Layer 9 of a small transformer language model trained on English Wikipedia (14 layers, counted from 0, width 96). Numbers have three digits each and are written without spaces.
Take only the direct path to the model's output, skipping the later layers: a vector added to the residual stream pushes a token's score in proportion to its dot product with that token's output vector.

Output vectors of the tokens that the questions are about. A number n stands for (n - 500) times 0.0024.
"ian": 778233727493458342638503476522373493400571504674346311436443982734546553335416606371321422353517399484405361617410458576449611372492578485315413571352791585458424619595434373509476427343323651357603526473607653551702400336373487496567391526391504214581522774416644395435731608600340280630
"et": 597428645425470432522607541442444757397512374321334521284713247722453582595463504587275536483522467573526713576492425488452447605365913558524383598683655437346353325616443620704765602627384401728670487738439459496164325251660423531700430328384496512599560568483517273185569452460472380647
"ess": 586332424670777170608602657331541617536527269547609495413640607673538474528456597391475375443486504467439569553407508629529182590509625512663658543451855657378762766617469244612543717449495391176650401331245363684486697376599339535383422674619531541362288515663472668144505583579624414869
"oot": 398444615307512233525653318299853308255620521574283311500712441555447485652471540612663508586381620666358455553597439441704659630442384508368333397603478414429522462407306413565523683321614599288520419320428362533469576411527463667469296534425530342503730569504601592577744454483473702478
"wo": 561425529242473508542808767460543462442576199666542381556580597627389443208484622662645841567262233380544569554584657545582488443496623489425374444551599616455452587510418573460316627748542652221465374559595332390577649822389598743526413462403455193507445448676743655332586620556173683510
"ann": 635414478488602630462519265451524206217661353388311694354708420312354525431503554702625539403141564592527473402333695733505439272255190486388558516458815645462774483594408477655600445714467278481391476621597354537653547510395413653740391669568504478462629257663536393793632691778453683554
"ell": 471200510386538485609584632289489327688660425561019438443678465560307519446591525556252635301314489506563504551658493511466481783460347479462376360340616568504514383263458462510804720617684189557483416623414476543287543274460496601416497615211500337528493473346425573398518390720354568526
"wn": 757533597394461406625709505664496294595669252588401348360770665410188285630438585538622609505141379407687566635714512342726295522634671650715303643789710622469490692333524587325351243660760574530280626414483575376518710437643558753624421581395750551428305326616634685399629469303328687579
"overn": 505329707164647380500523473575574572412669401725444412500589771554239487052466720641569421491345606522742392426611551696367537534594698535505574596301634527336695569642250658526613337739529742437161564588517500543370478633549256505674304579476513464349335217315593427809685705745276409489
" into": 631425602469520279603540421408340449422459577695589508554382500603468290319526562444471567360312669433417340504434689446439623831470558506690292500632466668445733540766358588572245471418619465620520346578363358370303485726720404566557482550617592558482259529504736624758513614737411641500
"ers": 717253275697255455601440419307411580496568425419525471545581263322357442584503562508478504389632478415508656552425468685560346492626513492320456282456671452687863598472323699697451473706667355491521584588654406800318276435196560402549367661618453369535347815308483563322591453456353395404
"o": 309579485570361514330624460264507539520402458424500368670775646705648538567442283517380486500316420538280572711316446670368612632529560458355476587430549286500463366434583553599294482726425386424481648708568386500347461387328420316333491528540475585591382423548496404452704464416461397813
"oun": 382295667470592210437694475473636504411639278531333491295774821434174476490528610626482537530387766537376297314313579677623316586418483524721590041262550496516652364383406543690609540515357433599273545415431563624434584377649569676414516395354440550432405248554675444563537488681447663389
"ies": 847269334283723253621683307584492269488402640459515261478581644584321459626361557588254326550649371490496415517527534533440352647676889552490660551505510522289640766490324382495464781633276485650589552530811496578732592544380410684384288585504666483614484505556473692443706500411470524493
"ters": 616415439604500572556540382192444495338428300280343404052483600481221377248496932724381327467235421301575588530585793505665529642634590535746359623556226404470633500902365425214216198437662387584591297312476531213690151612443592613582271898355510192375676489391628584455552450398530605210
"raph": 577443719192664361582517370598546572257475398876608423465566646449500481115707480792528416431205391637750491407443750562761635495360536560558440584422428347317791355455347646358518351580864748375438199584597530591450772718565479654610304583163587226488417233187521409220679758648328308541
"ist": 681601500570635645771548538877655618671327504520393531560683669278549532578478708422444396469353496367416371533199296568297291633695513513500514510592523399382377840380404460520576431377500270408425602538445419532424738170445251481559242360550746457437648359534654608309656496532721419354
"ence": 610268496429810486664597742646558169732297599782469590411457474491267398607705445658607298592213606712561683519359538704609563592471435505648276587348662612472712434533356324483418523601812691468429548673275559667330363656237173404777382828429900120378329489578525566340560429436428473396
"d": 686467473504262504661353636459339403691424542786630388772393673286442450539452479511813480407496449400437522520587574431500656530215541450364663625553536630268662337359556610358548589726626310736362680453663731457600725440640551636416528664387651589274515420516533376328451500447291505333
"chool": 579407512561721294546578684380747343406636475478517539179547792451603459194564800347375556575430663542544564551578483545747663684368607515550344641489610572318754802468467541388421518571372522402382391449106553191368436554500152687750511369431729236107360206381603556458733518417240409655
"ult": 461279410428702646349678412378483683746426598354250457134618359396336469625507671440622619290358462560674537500586532531816629381542500510549424506237855536263936504773314205698433215491666350728404470587315655406565644373574334378597518433365419566318645217514726568643573333780632411553
" of": 580443386518357587665567455578417324384442520620352660559425430684658383504507619536376347381483374513520526380530302423435578387600606461605592666349296541612417587376486494489492494424388355374617465522545324662374744618597415348388460376485556627533426536419667471779367531588424340595
"age": 610456397651473527532679542630365353595408455520409318547840304646531532551421905484366500460766515714605598224344762324558394604487669551475352606500495357642571557700463594450414686579523485500583555438360687297513374394496248555802437653377382517484205542496657347435726709495231595380
"+": 617350530468590611519503156483600573427454372638354518364348412605360473315569511618609622734567474634313538452340549597820287349486308574471457639836437368449780551568537618538314500533404642435654396469474718470447592448613441662539483430561466461470458477450544535334602469682562647367
"==": 624541518500431302557329517573600414708465431562645518266437679317708429489670549532347710193560310377595539534464752401820524512596760459302572464442423644336593597318306743361547387283855816500532333521415218183391690560409404433478343615460483460558552534325681690686636720414556515528
"-": 244597602489468494431584485628497576462467543517614553503352569455705509596505568511460494669567503454431595527353396292613466431476519457514660616602655683664602403445508667493558421346339364507604467327511782536576494590363478281394464396594468512609480658469494467370510518324592534354
" with": 544530426453358479609542491500492395546483629606564388436402410607574391430463529429450480488458497357375398478379655383564680752557588512663293486634456631519628517500448606561288536382584457481619528579426413647352566667657365431554576399456508454520455627379678591629436517447486558456
"ited": 415195710323387538550256500300733254532616446679656663216861731348579252363435510797629425607430574631855263724532585650451405606785510551548344287739805387456557579684309417554433534409765447689288506706278263555388569471678356400546504871189406608508425291608642305299625431807645638283
"ance": 703354602361756477582426515283638293559400180586459246475745380618694548758591655416716376569474559646437514352214579854693519447611391563582445386542667826548861500557509530393609655765631709708270164683738449516520549500651130577841358556463816352429584701449714399367612956362480409599
"s": 523557285601334536483343492460324591341519476496722569651426381258578474577485484576284396591550496377459447596431490306349493470743589445454345519481243413481812591380493439477740541566453382586500457705642369643837352388437636431473574786346637730500410478579716618375566370294361562782

Each question shows what one neuron of this layer's MLP adds at an activation of 1. A number n stands for (n - 500) times 0.0017.

n287: 418562429500555304598604565622559402530492294541494651327608503397357328489583569441505497450515694494439439467750431622418422478616408522298587645471605442381532535518364473604524503505453535551466552457380486395657490343542604533563540610612761579506492463520551512293587481603537574335
Which of these tokens does it push down most? " with"

n220: 635464638570565615509473581537618386679510487574637665497429482636490524480505624527462456448563463465463446444609604438541367487476490273453671575443462420554425420437567352573507492475430457435560643444489465402467704397419516467543423413323668636465571587545622553650275516369591433440
Which three tokens does it push up most, strongest first? " of", "ist", "=="

n292: 500482588431430303684497454489487519537456606416603399414521498528441308446576485424454528542513430387399532352472325708464464541540498699532605562409526500404628533530310668357470548443515429460480466502477603387526574557574544522435313433607551508503377322562430407424484348422513550455
Pushed up most: "ies"

n37: 595545454448393450442661487486403327435589573606336530452475621511440469573492513464454612433386590448580460606363609492621338420591516377570495516431583643547563528453497549630463421480489487392293560315600518471444623539568636627497561327355615363568551491431581540478417377495386683434
Which three tokens does it push up most, strongest first? "wn", "oun", "wo"

n229: 573508359511483570465413369549413482489577647328505495530386521489589378422605379536552523348604513367616581627494572574325393544670468628500481399483419384593551723652422523540492482328362556618489547513696562430520555522514481333591354417649503371479449459411343580492545518528535454409
Which three tokens does it push up most, strongest first? "ers", "ies", "ist"

n362: 468358411554417466377463534604535521524437564361527584533446522660635406401532519512383472477434655375448455554434545432680418540519407287628426650595316608527474363293609362546497590422598605577616422492435521511608541494606435379650542369500693519583511467677516556613643538336407424401
Pushed up most: " with"

n62: 461571549308413647538597765477624554644583500574489684538480543649609613459466537475529594395477581531403339647536560521581681606473650563572606551587585436492518441395621327497492702405564443442551635626552385495466553492468567571395597542542520454491630527508595566414461460329558469473
Pushed up most: "wo"

n105: 418623481582579575359423525583375442510521457706492462425549450408630715415461474536357515639503601393722486595571630471544490497684421555396548571652494448518472482451493537529438368560500424367558459605362464537511659607268448466634717519541563482580577430609530559394497409402430430513
Which of these tokens does it push down most? "oun"

n2: 570682565695509564400538521470345563511544497506366477381538461483495566424467453506457453363360609341547636427589630626454593587587522338488564384526430442547492535402599521531563537659547604413439467341574390393403479327589474641662321569334546513328621648573613646576692516461366426645
Which of these tokens does it push down most? "-"

n216: 462503369549703579497787535424562556646486651441539528548390341460470339600470439444543508453541427462540397587538369610398596470438445609625393483348570569472596548269318515339568599468606463491528522603363441483465547390410618484658711599568671453676573546399513437538594489571440651517
Which three tokens does it push up most, strongest first? "ence", "ell", "ult"

n291: 553418599395446472658636581525448420435559549565440542507505434349437402607437482593447453495541573519564485558528511491483406378413561526481571477486445509500658376386393413485574463472527517571591418449514496523596435396291374465493602462453589694352601329402593515505476442440519578500
Which of these tokens does it push down most? "o"

n282: 505533562388552459511536365546494545651613578583513530393437545495474507535547367434505500542511285741565517544319454500621505513412463538685648539415641547327548411593598483637347406528524535605442526446406515433553505415576377399431537459363437503541327547646354393592661375512597460389
Which of these tokens does it push down most? "s"

n46: 691417500517433542494482482611525434321607431466673448374461551583590479508325396582385447429525579438582374631567642468376583603582647654377616664675602566382490484513441559402520443641344567439530508526453440413597445545462483384442400590450422518433481536565375477626475385429563331659
Which two tokens does it push up most, strongest first? "ies", "ian"

n277: 628431500435426481591594463377381486524556488450547397333516491527629633472565541522434407519390407450511442465469405406618443447639396144725722349506450544456300735547550546372539446545565400526512556462482367542269802506478663582480392388392540749349518487620524481506558497523552554533
Which of these tokens does it push down most? "ence"

n94: 578557626486414652497455484500486454588489503449635407249419409500479549546466420288373363359427530486558409602358601593427299489492641549457597484382545481407356518550469500582611392569527541575451550477500448481585567327503406492495550358566553482509272595524533342500570516645610505710
Which of these tokens does it push down most? "oot"

n116: 513428389409511625455594432489454433474616537585562508521346539524564606584446428470485517355530490627478341503689546518351522482521671372514516428549467433456388423602287477519502490391326575480422582611649442561577560454528339637343432576398624306605626440476515525690449505507465520708
Which two tokens does it push up most, strongest first? "ies", "ian"

n256: 439439604605497372492542411497484507468403347571463614366562498373473431446554542547476484406484410523481459502484444539526476568525433616585475656391487694579600464300535576583439553453438447554760595401469495470452437596583518541532710534454585596559402417528565753606451663512492495547
Pushed up most: " into"

n112: 426407278464607488394523511439540533395436350444422431515298570560546631400451596583312561475481663457567484348582476497344446451524380553387438617312583448570553503377680362388588672640594503487465342560512699545444604448702606396368597384391646500622479409524357412516412445458413643344
Which two tokens does it push up most, strongest first? "ell", "oun"

n89: 595603535435552580575405617486318490424584613411612505315379521594308472535469365522373525417553463568463580438473546518533561425393526343438582432489539521649291614429564526532406649482400523500529490500556452436542368522565353570608520645655407637396558590381431545664541484370403402600
Which of these tokens does it push down most? "ited"

n139: 528542495589533483552438617600707537487492489561443481599525479484456562453528606599647493489464632426493357382615176523516465634473662524659400558467379399659626576586584405436389571468487510590426443446658553559506622618390524485587650383449524420382508549392506407492585305577366483458
Which of these tokens does it push down most? "=="

n130: 482435544472494360520479595491469556479625475418553612451636407735474731401566621528392477472376600356588503445420591603592390390413556310500503633536701497524505423540340465485477654449468677526556531362511505570401314508408478516453415489385558645329395527462476443639677574449347528546
Pushed up most: "overn"

n347: 580500594436414559500529507553568363653431787465497524374417526453569473563429388481393473608497539527481497324444624503465594518633469520415466479508341515510475666474493565471333584537528433406544545615537550513484617446425593583375534511412401448616435514342672594437249444332442576415
Pushed up most: " with"

n345: 578447630468584381449456476708646484429552406561421531367488362526527311655500448573484450579465556517413633606474321393399492375503348277645606478349619549519548383441440409513510569381459473536428388363523355798609577468586511438538394509543733544528564429425487660488464657495449563503
Which of these tokens does it push down most? "age"

n24: 493505400468440480505451458539591541483607647566467422490348464627609535491483621583481319533455423483568565512525514401537385465490514419396522569663422524578411415531622602502603438527521470611606420419439461452419427338356433343591566453439597643659568590618410467548394481582321477555
Pushed up most: "et"

n187: 605509663600500517310628513356575542560552415497587379391592442562598558403514426512585562425459692288417755489506597519434450614525401532691741409549483454596545513518553428369490466461635471518400395465430463486626380560399625424573609483376437335543519381639606367567561508623537563392
Pushed up most: "ters"

n312: 470354603544441521565440478619257505374455543551481577425620643566517437652581235470533428550461551354425439511512388358668670475568531493407608536500580414388535438455792426421463589645461376412574500593529726509464529588569451503393420509572418382392588509486225446384570575412595572503
Pushed up most: "d"

n382: 529449554423458685363696428430514406590511527646650432465536377366474468540487305382273565553556422492414471500456525421564459545473489670486497402475559368590439600639459503629565462566519526546578492456317435651540468622414563419508439569330636425398438506581355288548281553459478518599
Which of these tokens does it push down most? "ist"

n183: 292621513401516429554538450466525525515482505651556450468476593311515333488536479497588338401481492438490645442505399338554428599374578460544500655579437669521468275408483588478495715502536340604542533386428392463539585405467454576594577454505497544506739532568594428563456410571471423464
Pushed up most: "d"

n248: 404748565629475489602488577431620540627503293447463451554514495495521531543455563436333497564688511328311352534395447655419515328352402548474551476592492405500452395378565436535385416528434413411511591526486497562607589481366555357396354622401381569443591524602437534542542447553484381572
Pushed up most: "o"

n106: 500331426525490475574456544632388449404568559377467475525407476399533224438507486477516559523668419485411442569535395462427523640601666494544449558459553617565507537545423526462525707505495516325478664514369378507608597518339407533420471503464543503631368412483533471405683409477602509476
Pushed up most: "ies"

n304: 462566615650497571377597600239298475377494397566477479527769500409749535632465488407532508566550503392548603465657514500590662477539544577639637388534550576538551429489470526572411509477459543535589439543482597671343393475436586526618571488465721520510662615449167291475542362466351477601
Which of these tokens does it push down most? "ist"

n250: 447509547587475616491598555553480492816408373608484550360497594412436642397551489480558444420577383691528429376621436535475484471440470125601636484477557399548531409447635465578431401477454492619573606553536440549374477593500548513566568500473637451597481509304328520666532476390397328432
Pushed up most: "ence"

n169: 609511576530411318561633593535385312463540394427292424576703654470439384419503619478552477618449548489581549401575528590667505558557505607449465535489587413646661582520602529502565454322673600523371497523434472530616520561325403628492442486497577618500371485376479606557556579515341510438
Pushed up most: "wn"

n182: 463452500356577417474522565620588520500607434586595451300488574390502726436580367485653590563482570649516469402525444540560525467502502528477445488352636467305514380502570398603558555445502493593435561512554583551376536460482577584465437592469684381594640596568476515457559614436426550586
Which of these tokens does it push down most? " of"

n152: 516404552600525486649515430555570457529233464528545544595503326610601539536341468339360518630311465570561471450350459328503500358573407309366508516508489463559613361665404441572482500464572528676557390497388526462460440531581458542542588578500522415624570616287594546389402556602563477597
Pushed up most: "ance"

n340: 548492531524545540562532532623516498242554584478485479565551382418414453454566508457453398400622580374398528460492340462460648533500405640437508505284567637523515409438602441466543493348613690500456550455447373464650577489395455621570351559621521500575388640562421508481473518593624280448
Which two tokens does it push up most, strongest first? "ian", "ence"

n307: 412647503476612535559598562430643668536656455486675631508438413589389598507621513538619623573362466463539503538596364508578500578604487304642430464454470563523510355522477351438464554402561286503564603480534435599535488420514503407497553625636471543324614483451392505416570490471613488688
Which two tokens does it push up most, strongest first? "ess", "ult"

n72: 392536347446574453445343500540365620461377648458547513554396539672510514420435641511345604356475503445450557441456457562582679554412484558497563366401555536445533629395695586402473634442471588455463415454492510636651436642573364446397488464479672512654450488338572506400610500542597387373
Which of these tokens does it push down most? "wn"

n301: 664459696527449478548617425415486433536474550664436368455578484282569411392408521563608412273688487408461559401562530500565468426426376530370422461579451467647413458582463398660563520465404634371471480465508415561503543340383454442614563435574500438503492517356541450445422613414487443362
Which two tokens does it push up most, strongest first? "ian", "ers"

n373: 347466458509424498460654489436478407435493453551414370549509502502588339468390502500489337591363505375545493411500666637524585536551575645546424629607529579425496452532529465477553651491652636566436402429500537641459400367573514451467470493462609446479454568592614459556432464494411546546
Pushed up most: "ance"